Layer 3 of a small transformer language model trained on English Wikipedia (9 layers, counted from 0, width 128).
A neuron adds its activation times its output weights to the MLP's output. To switch it off is to set its activation to zero at one token and run the rest of the model.

Output weights of the MLP neurons that the questions are about. A number n stands for (n - 500) times 0.00082.
n11: 465 480 517 434 453 527 479 454 553 395 473 530 526 398 446 491 497 568 500 540 547 537 509 513 433 553 444 445 454 512 500 571 487 482 541 525 539 506 525 500 537 550 476 548 463 509 525 507 466 500 543 507 467 501 475 448 424 526 477 521 471 480 452 506 528 449 470 499 468 549 467 437 545 416 520 483 550 538 514 489 473 500 579 456 540 419 439 413 532 594 523 517 484 506 549 379 536 588 497 495 505 473 565 479 476 511 457 509 543 493 512 472 561 488 584 439 468 476 527 528 419 453 471 422 450 437 605 462
n23: 507 491 435 407 506 515 348 510 480 661 553 404 638 492 389 579 431 562 505 492 487 463 624 652 541 691 543 414 410 495 544 525 551 451 508 478 446 523 545 441 663 505 526 502 527 511 585 517 447 507 419 509 512 559 412 577 523 585 555 479 334 417 429 415 491 392 504 509 511 502 480 460 509 535 445 565 524 480 462 544 579 498 606 407 494 500 540 429 461 592 498 525 453 607 483 485 524 485 496 476 547 509 478 458 511 509 549 532 535 438 529 459 410 485 557 457 414 449 568 521 422 522 460 400 478 496 407 495
n46: 411 451 419 567 465 520 512 524 502 528 481 559 515 511 415 512 528 502 550 451 440 443 585 485 429 506 495 519 512 508 450 563 586 439 412 564 476 469 478 497 519 543 512 455 459 609 446 478 516 441 527 465 533 473 497 508 524 434 584 609 528 537 478 491 479 460 543 458 470 547 569 476 497 489 591 425 459 456 561 473 502 495 542 387 492 428 504 465 536 526 551 474 596 529 474 433 581 494 437 400 398 502 526 535 502 514 450 449 520 522 543 596 522 586 470 496 359 455 484 499 454 488 449 526 473 561 569 623
n113: 381 477 522 493 464 489 432 455 478 503 523 522 540 478 532 468 543 544 519 485 460 550 553 426 503 494 448 595 579 474 538 529 430 515 457 482 580 539 572 450 458 504 519 501 538 533 504 552 477 485 480 650 496 397 431 564 487 507 511 455 574 501 442 472 472 544 520 573 469 527 497 461 503 474 445 500 531 524 488 417 490 507 547 495 482 449 542 541 503 408 511 560 453 554 571 432 536 538 445 442 603 486 538 493 503 478 571 552 521 409 475 557 537 452 472 514 504 471 506 479 451 529 499 506 456 497 514 444
n133: 514 469 422 497 435 507 480 669 508 521 412 490 484 466 493 514 463 368 450 449 628 487 534 507 572 409 555 459 407 529 592 409 440 480 483 543 554 550 508 556 400 460 510 495 556 484 497 515 464 470 472 482 552 542 473 531 529 562 488 450 434 421 504 500 580 482 473 445 514 519 463 478 600 557 462 444 507 524 510 532 402 513 478 397 485 573 544 479 554 488 520 572 437 567 572 576 428 458 475 530 468 376 623 471 609 419 542 476 503 484 478 520 485 526 597 530 520 527 457 489 641 551 489 543 526 493 511 456
n194: 496 489 517 433 523 463 463 456 493 479 574 544 577 457 455 518 473 492 543 494 404 463 521 577 534 477 446 544 473 529 545 489 462 455 441 544 584 460 543 512 442 456 524 487 525 415 552 510 485 499 523 489 601 465 530 541 519 466 404 521 584 462 590 543 610 534 489 472 481 444 448 471 507 540 444 435 493 511 503 527 486 538 488 493 528 491 497 591 478 532 477 609 462 518 489 527 407 549 524 462 425 529 478 503 479 613 567 464 381 580 514 451 468 464 475 461 546 452 564 449 468 510 464 505 473 522 501 516
n303: 526 554 553 447 419 438 442 436 580 457 507 405 476 464 502 449 510 619 479 596 455 566 545 573 505 537 502 490 288 545 517 468 470 491 442 435 514 508 454 387 556 406 489 541 417 510 508 438 481 550 530 507 445 518 447 469 553 578 425 587 446 552 407 468 568 507 489 525 490 481 553 592 493 482 487 582 474 510 490 491 421 484 515 597 474 490 500 571 436 416 600 445 516 634 462 582 564 523 505 431 502 562 469 493 590 421 493 486 525 482 648 531 478 368 535 482 638 518 506 520 519 514 497 517 424 384 579 547
n306: 517 564 513 469 527 485 407 535 539 392 356 513 404 441 519 438 506 570 544 521 480 513 536 488 591 395 570 459 639 513 620 372 458 390 444 416 434 562 402 631 561 396 491 529 560 420 453 676 493 654 608 631 381 615 546 627 484 496 489 641 395 442 330 517 642 478 612 480 517 544 443 525 593 522 528 498 552 467 474 491 581 538 424 560 502 456 504 427 451 411 612 433 603 522 476 491 481 505 440 546 481 489 544 526 591 456 506 517 451 382 543 350 475 436 633 508 514 514 565 561 447 589 615 333 437 452 582 422
n323: 537 530 512 525 490 401 441 500 474 461 429 581 496 403 472 584 584 406 551 526 500 538 551 379 540 486 456 434 487 435 480 498 414 437 539 526 589 465 392 461 529 511 492 578 411 515 495 563 549 492 427 542 509 600 513 521 383 585 487 568 485 470 431 529 433 505 509 547 439 517 612 527 527 604 554 521 456 505 443 627 552 542 550 503 554 504 492 538 458 565 466 471 560 407 500 551 494 464 568 502 528 467 597 551 427 635 461 506 428 507 497 481 533 563 466 539 488 497 502 484 387 568 570 396 462 545 485 506
n329: 540 582 596 500 468 548 533 556 535 484 574 504 449 529 490 373 558 588 498 551 605 539 451 426 456 556 395 407 489 387 538 539 370 581 605 561 493 504 412 427 459 531 502 534 445 493 438 502 490 476 476 520 481 549 466 513 536 542 470 426 509 541 405 577 596 572 527 453 513 397 455 396 525 487 440 510 468 525 513 513 594 480 446 551 448 530 502 393 411 583 459 430 405 457 567 524 477 508 493 484 567 513 445 573 551 456 486 518 615 457 606 359 506 561 495 507 557 479 643 600 406 478 471 348 509 368 528 488
n350: 436 481 418 457 500 399 500 545 554 485 477 411 471 518 546 455 621 523 492 495 497 536 479 541 603 399 542 578 514 502 481 439 355 425 460 487 502 472 431 471 537 481 444 566 525 451 441 516 455 585 456 524 454 458 554 450 528 455 540 430 588 507 528 535 466 464 518 585 517 511 417 526 544 416 507 516 614 615 517 573 423 503 518 615 482 491 493 610 516 507 558 480 550 555 537 578 494 363 445 476 490 500 425 448 549 461 541 623 476 327 519 507 456 462 464 542 475 681 502 518 540 574 522 552 519 507 473 461
n357: 535 472 504 390 374 504 421 452 516 534 450 444 551 504 519 515 523 474 627 551 486 473 547 407 408 579 469 537 621 412 533 407 429 565 521 388 451 494 509 502 449 554 502 470 530 543 542 472 448 552 535 459 445 573 479 477 403 578 494 486 498 590 594 598 455 656 428 516 527 429 487 508 483 536 527 512 496 490 521 531 462 440 578 421 620 517 515 446 546 489 549 481 462 524 975 452 466 555 392 584 465 566 584 478 668 486 474 554 482 452 412 614 523 425 326 572 457 472 471 543 492 533 477 517 500 567 547 426
n427: 484 597 621 550 493 550 379 429 366 505 515 515 469 542 433 426 583 534 516 525 559 489 552 489 521 532 483 322 428 473 557 493 461 543 600 497 497 505 495 475 454 473 539 525 539 532 425 497 473 502 545 505 557 508 519 564 525 494 477 457 553 495 452 505 576 536 608 489 516 425 457 469 536 426 459 331 505 500 438 574 431 414 559 397 476 438 497 479 537 472 491 511 542 422 588 511 498 469 500 497 495 474 497 433 506 540 534 403 516 529 464 478 608 484 516 563 488 477 490 555 536 484 435 588 570 489 572 432
n436: 434 508 500 447 510 399 489 553 614 465 539 565 484 498 470 489 522 401 535 513 468 495 494 520 530 359 452 605 480 619 553 480 514 414 503 535 549 509 429 431 495 491 498 553 473 542 523 488 450 474 505 494 431 460 627 544 451 502 469 597 485 487 505 581 468 484 524 419 516 577 444 440 583 446 419 571 469 455 522 569 579 523 532 516 495 487 575 425 493 480 541 412 535 498 547 561 503 463 503 564 428 525 450 370 429 596 525 479 511 524 487 495 556 472 531 491 569 488 524 466 561 607 657 500 437 414 529 458
n447: 488 590 439 515 493 561 489 578 502 462 520 601 493 411 505 446 536 454 497 348 437 575 406 489 554 447 495 531 510 482 540 555 486 471 579 579 443 521 510 530 592 452 405 361 562 508 417 478 500 483 503 503 414 433 533 641 514 478 452 580 528 558 481 582 488 376 472 471 512 459 529 495 469 532 595 511 580 565 523 495 521 425 456 508 495 483 563 453 495 535 607 593 551 489 461 419 409 377 423 561 462 554 483 390 460 492 455 564 498 445 488 512 509 403 498 516 626 581 496 540 491 523 472 519 503 554 532 527
n484: 561 506 469 523 473 502 459 462 452 550 545 502 596 565 399 513 461 446 557 535 514 543 519 475 497 567 476 450 585 435 508 623 534 506 536 527 441 469 437 560 459 483 547 595 518 459 541 555 448 460 497 461 427 528 460 476 471 496 478 524 465 444 532 499 578 475 427 441 479 539 397 498 507 447 427 557 544 514 477 547 505 492 522 488 524 562 633 456 431 512 418 437 554 535 474 576 428 381 451 562 436 462 585 520 440 491 531 487 558 527 530 383 551 446 486 547 450 593 588 435 520 553 503 532 482 552 512 528

Each question names a token from some text and the token that comes next. It shows the activations a of the neurons there, in the order above. A number n stands for (n - 500) times 0.018.

Then comes g, the gradient of the next token's log-probability with respect to the MLP's output, scaled to length 1. A neuron's effect is roughly proportional to its activation times (output weights . g). A number n stands for (n - 500) times 0.00073.

"ory", then " Instit"
a: 501 500 498 571 561 612 491 658 594 533 500 699 505 503 544 491
g: 712 427 613 464 393 594 443 448 532 467 737 623 576 588 388 725 755 585 345 455 594 438 412 376 576 193 361 360 438 622 469 500 454 463 565 392 425 492 575 426 496 601 446 569 467 439 620 606 499 474 501 424 608 564 554 507 596 447 602 250 403 535 598 476 440 590 343 445 576 586 450 860 321 584 637 378 617 634 557 512 640 502 459 502 721 431 443 497 664 457 571 467 454 223 415 633 485 359 459 625 575 353 521 707 305 419 496 507 391 684 348 462 350 588 524 246 857 429 465 433 436 750 336 391 436 497 315 362
Switching off which neuron hurts the next token most? n323

"ing", then " from"
a: 492 555 496 498 495 491 504 500 500 539 491 500 500 500 649 496
g: 543 560 422 450 310 616 353 380 513 589 480 508 494 345 472 506 339 625 578 574 655 558 599 367 434 704 415 331 296 625 266 516 362 595 512 487 356 646 588 325 594 328 534 692 527 749 470 594 355 681 494 418 794 658 498 617 548 237 550 477 343 615 442 584 293 341 600 522 566 365 532 802 436 510 402 509 343 608 246 414 596 532 551 498 379 447 509 379 553 582 407 455 628 388 530 421 437 402 486 624 439 541 562 508 581 492 508 546 525 374 488 287 493 602 627 502 694 462 287 819 754 587 647 309 535 428 499 516
Switching off which neuron hurts the next token most? n23

" him", then " to"
a: 621 492 497 493 651 717 499 492 533 599 521 697 638 500 663 502
g: 628 779 314 470 446 507 612 551 510 467 414 653 522 577 440 698 263 454 514 624 689 482 544 675 131 564 506 323 510 554 485 352 420 417 652 425 565 651 470 604 404 606 327 661 505 427 360 639 494 561 429 503 541 613 634 530 438 614 453 454 483 495 600 649 489 266 301 527 412 516 569 461 216 644 250 490 659 475 827 443 335 412 546 270 509 410 554 410 521 518 355 510 518 444 494 641 406 523 486 387 495 581 459 603 463 473 587 385 752 488 578 226 416 658 396 724 535 366 542 550 567 661 621 319 500 535 298 543
Which two neurons, each switched off alone, lower its probability most, in order? n133, n329

"ateg", then "or"
a: 500 787 491 589 500 491 493 500 524 499 678 500 500 605 660 565
g: 492 287 453 579 450 518 608 566 622 549 438 480 438 549 596 442 340 437 559 704 292 549 532 219 478 936 500 696 380 380 574 506 808 485 493 834 341 481 561 468 705 551 763 309 532 674 487 527 519 435 542 729 481 426 436 624 689 515 551 356 398 434 600 454 500 438 547 395 516 417 466 539 517 473 342 573 485 289 352 525 446 514 656 403 260 365 395 331 684 477 403 367 494 485 540 562 635 524 420 351 422 460 430 427 508 597 567 656 660 572 533 435 536 338 566 560 369 716 526 210 461 566 537 518 356 495 541 400
Switching off which neuron hurts the next token most? n23

" v", then "ote"
a: 495 500 513 509 493 521 523 500 598 500 520 499 491 623 497 493
g: 401 687 300 414 342 426 505 371 351 553 528 478 564 461 488 453 668 673 436 527 615 368 316 468 466 450 478 527 452 500 577 371 455 480 597 532 411 551 420 237 702 503 419 414 720 532 663 664 459 515 619 638 669 493 442 656 419 606 613 791 586 696 386 656 597 406 246 702 501 585 378 583 493 303 237 625 463 693 496 498 561 455 496 332 387 532 441 465 232 414 516 616 753 427 451 377 519 456 572 549 302 510 469 405 396 319 829 431 469 395 400 639 537 594 559 471 396 511 623 537 257 510 694 400 641 420 635 538
Switching off which neuron hurts the next token most? n436

" P", then "ublic"
a: 498 491 491 493 544 609 495 499 496 503 495 503 494 523 522 494
g: 564 358 568 536 572 427 487 218 374 454 476 442 473 602 474 618 546 443 559 326 675 590 670 263 564 510 643 527 729 579 564 611 715 535 644 789 549 607 462 173 455 632 329 477 393 675 522 545 618 608 468 377 450 561 532 610 456 452 351 544 454 553 568 363 327 532 472 631 386 402 452 527 541 586 701 776 232 608 683 592 344 420 380 406 727 505 536 390 565 441 690 419 466 506 309 547 517 386 408 400 423 587 478 665 577 516 471 462 339 539 394 573 606 523 365 498 498 311 497 549 272 522 550 540 331 122 517 555
Which neuron, switched off, raises the next token's probability most? n194

"au", then " of"
a: 501 500 495 643 628 625 492 496 491 493 500 498 495 523 515 500
g: 481 396 624 669 457 524 480 435 524 464 476 387 425 329 679 228 517 490 666 533 500 432 398 328 680 374 511 470 578 247 332 569 588 816 491 521 485 559 583 466 546 463 434 470 349 385 530 70 594 579 520 818 483 761 431 611 510 560 514 673 550 674 374 763 393 467 382 636 470 626 536 386 474 424 476 539 223 550 614 555 403 691 657 731 366 573 215 499 529 503 535 632 462 543 452 654 492 460 376 539 430 485 572 441 316 413 391 381 437 595 296 443 555 449 476 675 547 711 504 401 566 419 548 556 453 489 484 529
Which neuron, switched off, raises the next token's probability most? n194

" Award", then ","
a: 493 491 491 582 641 625 491 494 580 503 514 549 650 495 634 491
g: 381 642 423 399 550 462 712 611 474 428 489 318 549 390 315 568 444 625 448 514 391 443 376 510 562 810 390 796 475 552 423 770 221 424 442 597 509 475 479 688 523 438 513 545 529 736 613 501 302 454 564 494 630 500 681 479 505 428 394 559 416 449 292 194 487 376 436 400 467 394 454 567 540 497 426 600 788 468 443 531 606 477 420 407 466 349 475 375 613 641 395 690 660 487 528 456 613 576 684 558 530 796 421 525 531 361 556 557 563 388 447 348 355 630 446 328 453 731 525 522 677 610 236 251 539 572 531 409
Switching off which neuron hurts the next token most? n447

"ired", then "'"
a: 676 500 493 492 639 563 549 606 492 491 500 491 491 496 548 494
g: 249 600 805 515 521 628 340 587 629 616 452 370 510 604 425 598 584 470 459 519 523 536 307 796 622 415 788 575 414 312 549 298 271 457 189 453 547 508 479 571 477 447 637 288 388 494 484 516 483 336 687 478 492 497 664 490 599 442 490 356 172 613 520 503 491 605 438 564 673 514 251 646 449 376 370 376 467 458 398 320 567 483 533 549 441 610 562 469 274 660 685 605 524 367 586 658 417 389 499 601 534 561 629 519 738 551 607 470 557 499 538 389 613 419 619 658 391 598 481 516 344 534 581 460 485 439 526 225
Which neuron, switched off, raises the next token's probability most? n11

" the", then " right"
a: 668 528 566 500 527 491 556 500 499 492 628 834 494 493 542 495
g: 566 431 426 681 423 601 482 522 395 391 407 309 629 421 541 627 291 597 433 845 572 420 533 486 430 557 597 546 368 568 627 578 447 437 723 376 415 471 523 664 625 403 436 359 241 569 454 523 592 566 583 400 688 362 404 361 691 462 426 586 535 644 460 442 480 521 337 576 271 380 496 677 625 596 423 397 574 503 392 610 402 624 561 534 469 550 629 428 376 530 568 379 583 608 397 394 332 671 395 635 623 764 696 386 570 346 668 462 694 439 544 475 630 592 436 240 534 189 288 350 299 575 404 624 470 611 611 384
Switching off which neuron hurts the next token most? n357

"un", then "ist"
a: 495 498 496 710 624 493 640 500 598 495 494 498 544 493 491 501
g: 469 468 519 516 532 442 673 538 795 163 511 589 541 389 470 340 622 473 611 658 725 528 529 474 513 389 657 557 569 589 424 623 416 685 402 519 474 500 503 438 478 466 514 431 442 220 694 420 496 695 491 506 501 222 418 496 284 373 295 487 346 807 383 470 448 637 492 503 519 558 346 557 567 373 528 301 574 514 447 418 507 375 331 640 664 488 630 488 478 577 607 339 706 528 499 710 388 237 482 530 395 607 564 519 529 590 647 413 458 236 395 571 466 430 545 562 650 605 698 337 369 536 477 782 378 615 514 358
Which two neurons, each switched off alone, lower its probability most, in order? n303, n113

" in", then " the"
a: 556 491 517 500 517 555 571 498 491 500 526 842 498 508 523 496
g: 460 680 382 653 512 738 426 652 348 631 554 316 429 427 529 363 425 506 492 255 484 631 579 677 512 569 280 619 528 696 421 534 865 597 538 605 404 546 423 620 435 481 476 512 584 769 449 334 477 354 383 539 326 533 709 418 594 481 631 544 491 483 493 453 509 349 648 718 666 583 618 359 472 450 492 572 167 349 611 673 395 403 786 571 471 384 636 503 454 341 535 431 681 539 414 305 339 619 551 350 448 608 650 393 610 355 370 442 562 428 481 442 452 545 555 460 542 654 438 410 260 461 362 437 510 460 499 367
Which neuron, switched off, raises the next token's probability most? n357

"ce", then "ment"
a: 556 493 491 492 509 557 607 499 534 493 500 500 491 497 605 500
g: 559 540 382 374 532 552 412 393 551 510 557 450 431 488 133 803 469 608 456 494 344 487 646 482 557 327 455 443 437 497 445 568 596 426 729 475 354 444 531 697 441 561 412 507 545 316 467 416 517 395 532 337 404 612 545 566 426 594 600 508 341 428 730 447 478 811 483 276 375 369 377 456 477 464 624 661 723 633 565 612 512 436 482 727 459 412 584 429 424 465 314 168 387 605 423 464 779 741 544 504 557 420 556 814 426 686 397 494 525 601 492 538 364 582 660 458 554 626 355 422 571 398 469 333 556 720 419 484
Which neuron, switched off, raises the next token's probability most? n447

",", then " Spec"
a: 494 495 501 500 551 604 491 499 496 500 494 515 500 491 563 502
g: 683 245 409 472 290 342 572 545 499 475 658 809 363 555 738 455 711 498 490 449 294 383 546 609 705 350 730 532 488 494 526 608 318 430 456 636 594 599 513 545 467 314 435 451 418 503 624 538 477 596 322 379 586 491 259 446 620 524 717 421 499 454 750 332 840 447 378 540 520 422 528 551 526 462 485 254 624 436 601 535 638 363 332 458 559 450 552 584 555 549 608 787 389 438 462 601 414 527 434 452 505 555 264 534 531 502 432 537 262 503 514 424 548 402 342 515 700 379 522 540 517 173 545 507 551 552 525 589
Switching off which neuron hurts the next token most? n194

"ing", then " c"
a: 491 493 496 500 556 518 498 500 495 498 596 495 500 500 684 499
g: 484 411 423 502 497 355 533 574 579 407 575 427 615 505 572 663 351 350 667 643 249 385 536 486 633 326 682 458 569 517 383 496 250 652 419 660 546 324 567 645 417 262 562 151 525 669 390 522 503 526 523 582 599 346 575 477 520 600 431 410 564 536 657 471 555 674 629 535 350 571 389 333 622 258 424 500 645 696 286 417 457 594 135 429 505 372 530 579 477 539 576 351 604 539 453 496 426 566 411 515 688 565 351 586 415 467 463 750 529 576 621 531 606 582 530 633 353 627 764 519 583 331 640 589 341 400 330 459
Switching off which neuron hurts the next token most? n350

" own", then " public"
a: 695 491 502 491 615 593 491 497 550 495 491 509 496 497 514 501
g: 700 429 691 552 539 359 669 475 632 442 716 413 685 749 493 605 622 286 479 552 511 412 384 376 191 539 613 562 288 536 766 489 312 613 524 393 552 487 323 483 535 571 411 311 724 527 598 560 514 577 275 542 347 593 661 419 498 699 435 440 628 463 608 555 576 492 582 442 478 555 410 337 588 660 351 593 597 604 369 642 412 442 250 311 667 402 581 574 459 534 617 574 422 494 513 593 230 587 436 438 651 496 413 508 458 544 312 583 483 364 414 488 365 366 553 597 399 657 203 291 452 446 590 575 618 454 447 533
Which neuron, switched off, raises the next token's probability most? n11

"et", then "ect"
a: 497 495 584 560 509 492 494 499 500 492 492 500 500 500 557 500
g: 593 515 480 458 599 464 439 214 590 404 484 708 545 589 568 322 494 541 426 505 617 425 367 395 616 402 627 427 413 664 362 459 411 550 766 641 552 377 655 499 498 586 555 467 584 502 550 498 414 515 271 612 449 444 346 645 580 597 681 491 639 514 432 566 450 557 307 534 501 533 407 641 630 357 233 449 451 508 498 254 498 249 453 774 411 276 433 424 527 403 764 425 571 633 409 397 264 667 464 717 544 580 446 399 777 380 539 472 668 548 567 289 459 300 607 558 424 295 652 608 570 513 574 563 486 312 497 706
Which neuron, switched off, raises the next token's probability most? n46

" and", then " pass"
a: 639 592 491 500 500 585 492 500 495 495 606 836 495 491 509 503
g: 296 518 356 546 413 545 480 297 534 486 486 729 517 439 459 452 295 401 418 395 450 691 524 354 334 587 444 456 530 500 448 428 528 595 317 449 213 442 338 594 532 503 509 260 584 478 522 698 593 543 697 400 475 659 476 276 452 637 632 626 702 613 638 724 470 417 522 588 380 614 441 404 547 594 626 393 624 572 552 592 494 473 393 503 438 621 567 231 601 709 232 451 621 715 459 516 507 525 617 720 515 412 614 390 591 344 653 430 530 470 488 543 645 514 428 428 305 468 467 526 870 546 590 572 343 458 200 422
Switching off which neuron hurts the next token most? n357

"ill", then "er"
a: 641 500 500 719 599 622 491 493 598 498 500 500 504 491 498 493
g: 360 377 573 464 404 520 693 469 438 495 441 610 564 367 681 486 407 498 582 457 558 351 26 602 641 378 455 417 543 450 656 421 644 536 404 549 495 469 457 516 444 501 491 475 478 395 490 250 524 389 622 618 687 568 220 599 506 546 534 670 452 375 458 541 614 256 675 520 484 419 410 662 731 618 522 448 555 444 412 335 606 709 546 433 642 666 529 583 469 563 322 229 377 513 544 573 709 380 417 326 374 541 562 575 604 314 495 556 500 705 759 626 440 629 252 416 440 454 381 378 472 620 441 697 565 571 655 453
Switching off which neuron hurts the next token most? n133

"B", then "T"
a: 564 498 506 533 662 642 496 510 564 569 500 637 689 493 532 577
g: 581 541 603 524 341 652 336 350 582 517 684 593 390 519 444 455 611 82 292 437 437 320 617 350 473 403 415 54 379 675 502 590 349 317 650 423 482 608 750 593 299 475 600 486 416 370 514 675 395 471 596 601 677 452 601 499 534 457 402 535 420 377 369 388 450 577 597 406 649 608 515 631 615 596 645 477 454 545 665 225 556 356 393 336 647 459 499 565 359 487 660 510 727 415 552 328 467 542 606 519 449 581 457 523 538 611 729 638 452 507 476 698 433 489 576 636 401 500 437 652 501 441 434 567 432 564 579 525
Which two neurons, each switched off alone, lower its probability most, in order? n427, n133

" track", then " who"
a: 604 508 496 577 493 497 492 494 632 499 491 494 497 519 491 659
g: 437 350 481 524 735 477 619 445 777 329 375 203 378 456 572 469 410 627 481 701 540 581 486 780 476 257 823 525 500 464 358 352 442 539 438 382 556 611 407 470 388 380 528 483 531 239 744 468 436 565 422 606 622 539 525 698 373 344 490 485 635 418 423 572 567 508 472 353 499 825 438 529 374 342 541 492 603 550 620 466 483 735 444 509 462 353 524 630 299 431 390 262 575 666 481 457 537 464 454 473 562 385 372 661 790 463 630 506 410 416 679 390 576 375 590 521 586 549 377 550 481 479 345 632 619 416 622 464
Which neuron, switched off, raises the next token's probability most? n323

" it", then " had"
a: 491 721 496 491 495 510 500 499 495 500 504 500 500 495 495 598
g: 574 677 542 419 662 539 459 665 574 472 363 499 407 428 439 540 447 461 593 699 478 371 218 706 513 838 484 316 422 455 524 419 439 515 453 470 438 574 531 600 573 491 540 196 486 521 351 612 557 591 591 404 598 572 680 587 451 630 523 528 411 471 325 674 425 639 349 455 355 652 676 598 392 416 388 631 649 425 571 428 726 486 536 391 429 387 444 529 434 556 788 454 685 519 403 413 466 501 314 446 629 690 307 451 477 287 538 636 440 577 360 469 309 470 504 677 599 597 283 592 683 553 599 468 271 455 206 328
Switching off which neuron hurts the next token most? n23

" r", then "an"
a: 516 493 492 492 492 493 494 554 496 578 500 498 499 491 491 491
g: 427 432 613 644 558 574 367 673 456 442 499 629 536 646 602 335 741 476 669 285 475 560 661 679 446 432 259 802 678 464 316 426 489 291 483 509 735 307 484 595 579 534 400 517 540 649 514 376 573 448 241 554 426 402 590 318 506 529 552 524 521 418 460 471 414 585 605 529 378 499 538 690 444 612 384 582 485 473 574 507 259 453 404 606 404 750 726 620 607 400 549 400 689 585 446 139 495 736 368 429 428 502 558 386 539 516 528 568 580 560 298 418 359 455 456 388 352 478 565 447 329 418 574 518 421 398 478 782
Which neuron, switched off, raises the next token's probability most? n329

"andidate", then " rece"
a: 709 500 579 491 541 551 500 716 513 558 492 642 645 501 614 638
g: 203 353 446 494 344 538 125 462 497 493 402 450 558 423 520 250 499 345 406 426 413 624 339 626 339 453 630 492 435 485 535 395 620 607 378 675 191 308 414 612 473 694 503 463 403 569 716 592 387 436 614 507 540 500 583 510 675 702 704 678 445 568 532 505 529 498 465 430 354 647 466 285 574 463 386 509 647 715 670 557 531 664 420 525 534 538 527 504 423 766 355 527 531 447 470 731 450 304 475 584 547 378 468 419 488 396 784 570 456 536 516 352 453 514 518 672 406 643 739 546 657 513 657 487 441 531 361 354
Which two neurons, each switched off alone, lower its probability most, in order? n484, n306

"sk", then "y"
a: 511 493 494 601 556 520 498 500 727 491 497 551 604 641 492 497
g: 515 662 325 504 704 603 788 470 494 372 459 295 445 296 454 686 678 394 456 411 279 540 500 734 633 353 533 740 463 415 526 476 509 615 606 619 613 633 567 317 348 483 402 659 437 410 457 435 556 541 571 574 419 454 582 211 460 563 345 412 508 602 838 539 414 637 646 420 578 381 588 431 529 417 529 612 646 611 666 512 552 527 731 424 464 480 624 506 491 427 358 534 475 386 372 363 542 505 731 479 518 461 422 326 330 291 397 412 320 675 373 571 424 397 523 419 403 287 542 385 637 494 608 323 608 729 516 542
Switching off which neuron hurts the next token most? n436

"minist", then "r"
a: 574 500 493 555 706 504 500 541 507 500 500 721 714 589 676 494
g: 612 265 645 447 404 379 762 569 602 136 776 522 460 452 351 602 322 368 560 559 372 559 682 382 401 503 524 386 377 551 605 557 645 539 564 429 391 592 681 458 635 291 412 473 558 524 478 460 690 526 431 570 322 318 650 569 624 561 87 561 499 551 641 696 507 715 356 394 364 635 492 473 559 520 583 445 316 564 386 256 416 529 552 624 637 558 623 451 493 641 521 522 564 518 481 594 713 436 405 564 687 534 350 557 602 516 588 465 631 443 334 468 468 411 486 668 479 203 486 399 562 438 436 455 468 483 458 402
Switching off which neuron hurts the next token most? n357

"ment", then " official"
a: 495 596 491 610 498 504 497 499 597 494 498 499 491 510 622 565
g: 366 438 447 420 686 406 438 477 475 256 571 702 590 530 653 432 375 494 388 279 464 386 685 241 587 400 558 444 382 462 548 419 562 500 446 464 603 854 357 344 601 483 285 573 400 462 522 514 350 741 275 540 610 292 451 641 556 486 553 455 702 643 574 631 553 478 417 615 442 660 819 304 488 459 552 564 566 607 594 462 521 317 240 429 560 602 407 692 544 599 633 641 464 584 446 555 397 516 315 463 627 459 593 407 436 371 518 471 546 435 483 529 286 358 558 630 646 384 548 445 256 541 636 657 574 390 650 598
Which neuron, switched off, raises the next token's probability most? n484

" the", then " S"
a: 614 557 539 500 526 491 557 500 498 497 589 791 495 498 499 518
g: 297 560 747 427 557 217 444 535 706 497 655 313 394 543 330 316 648 537 363 312 536 355 489 538 685 224 547 420 637 463 506 484 552 460 550 496 382 396 458 392 431 486 542 581 464 389 408 603 501 652 323 503 333 547 685 814 421 373 710 306 289 561 642 584 390 362 643 527 665 579 421 578 393 549 721 599 757 453 611 392 309 438 578 619 693 481 344 684 620 475 501 437 460 517 463 637 498 425 489 244 356 457 528 580 501 547 442 545 750 439 473 485 361 346 475 545 561 704 513 637 612 496 510 538 499 395 495 541
Switching off which neuron hurts the next token most? n350

"og", then "at"
a: 549 611 499 501 506 492 500 496 530 499 494 500 499 558 545 491
g: 527 424 291 455 573 294 84 560 697 459 482 593 667 385 397 382 423 429 511 603 581 609 578 268 558 394 407 502 369 471 679 670 537 631 802 275 504 492 630 597 268 400 523 360 461 543 232 555 835 665 315 408 613 552 686 694 600 399 597 459 575 603 509 297 390 533 341 458 589 421 383 261 314 548 414 532 518 462 464 454 552 457 487 453 350 610 629 544 456 650 583 477 354 403 570 436 553 442 403 561 703 535 438 371 376 593 539 494 630 650 459 732 560 616 584 451 453 513 626 571 558 490 549 518 457 479 480 579
Switching off which neuron hurts the next token most? n23

" the", then " n"
a: 580 539 529 500 531 492 503 499 491 491 568 613 491 501 494 522
g: 512 393 260 700 502 782 743 498 212 460 480 468 616 604 533 472 376 475 400 554 582 635 431 594 535 671 538 547 445 350 603 404 777 658 556 542 484 507 233 433 514 368 486 491 429 519 525 375 334 550 518 457 505 511 389 369 472 610 392 878 702 560 511 553 540 405 604 421 362 473 496 496 520 588 303 552 207 525 549 519 554 577 627 356 238 443 586 329 524 300 343 406 522 637 548 384 667 564 493 604 582 552 546 448 793 651 503 499 691 452 413 592 526 615 666 373 370 226 378 410 481 464 445 465 400 481 606 532
Which neuron, switched off, raises the next token's probability most? n350

"chn", then "ology"
a: 497 492 491 498 500 500 500 491 494 495 491 500 499 610 675 511
g: 567 291 367 687 571 361 301 638 363 541 638 357 739 391 445 400 615 328 399 521 702 428 727 454 576 577 656 566 516 400 598 529 411 254 520 514 550 627 723 470 220 448 518 389 468 421 578 799 497 691 445 455 640 570 527 644 389 473 397 443 292 341 534 421 512 474 418 509 516 787 524 351 570 333 438 351 397 556 562 534 523 494 657 332 543 345 561 638 495 606 521 631 726 478 477 670 599 487 350 545 490 647 341 536 429 608 334 524 533 280 516 627 387 659 605 454 308 462 658 465 366 460 578 455 251 557 569 474
Which neuron, switched off, raises the next token's probability most? n447

" An", then "t"
a: 576 491 526 527 535 497 495 493 515 491 574 499 499 492 493 495
g: 313 570 324 375 388 660 558 459 469 507 639 465 420 533 572 500 311 248 433 578 508 461 409 197 555 670 557 588 535 570 625 757 677 440 537 641 352 472 563 561 408 510 343 482 394 463 502 843 386 476 240 338 535 514 476 448 523 544 675 473 542 484 792 724 621 598 630 596 589 472 490 733 687 357 637 581 353 512 375 691 364 685 561 359 393 489 606 370 514 506 449 509 366 335 601 370 427 469 634 482 502 478 536 338 573 647 401 349 665 335 435 468 422 754 596 472 538 456 562 372 342 259 470 430 450 517 512 599
Which neuron, switched off, raises the next token's probability most? n350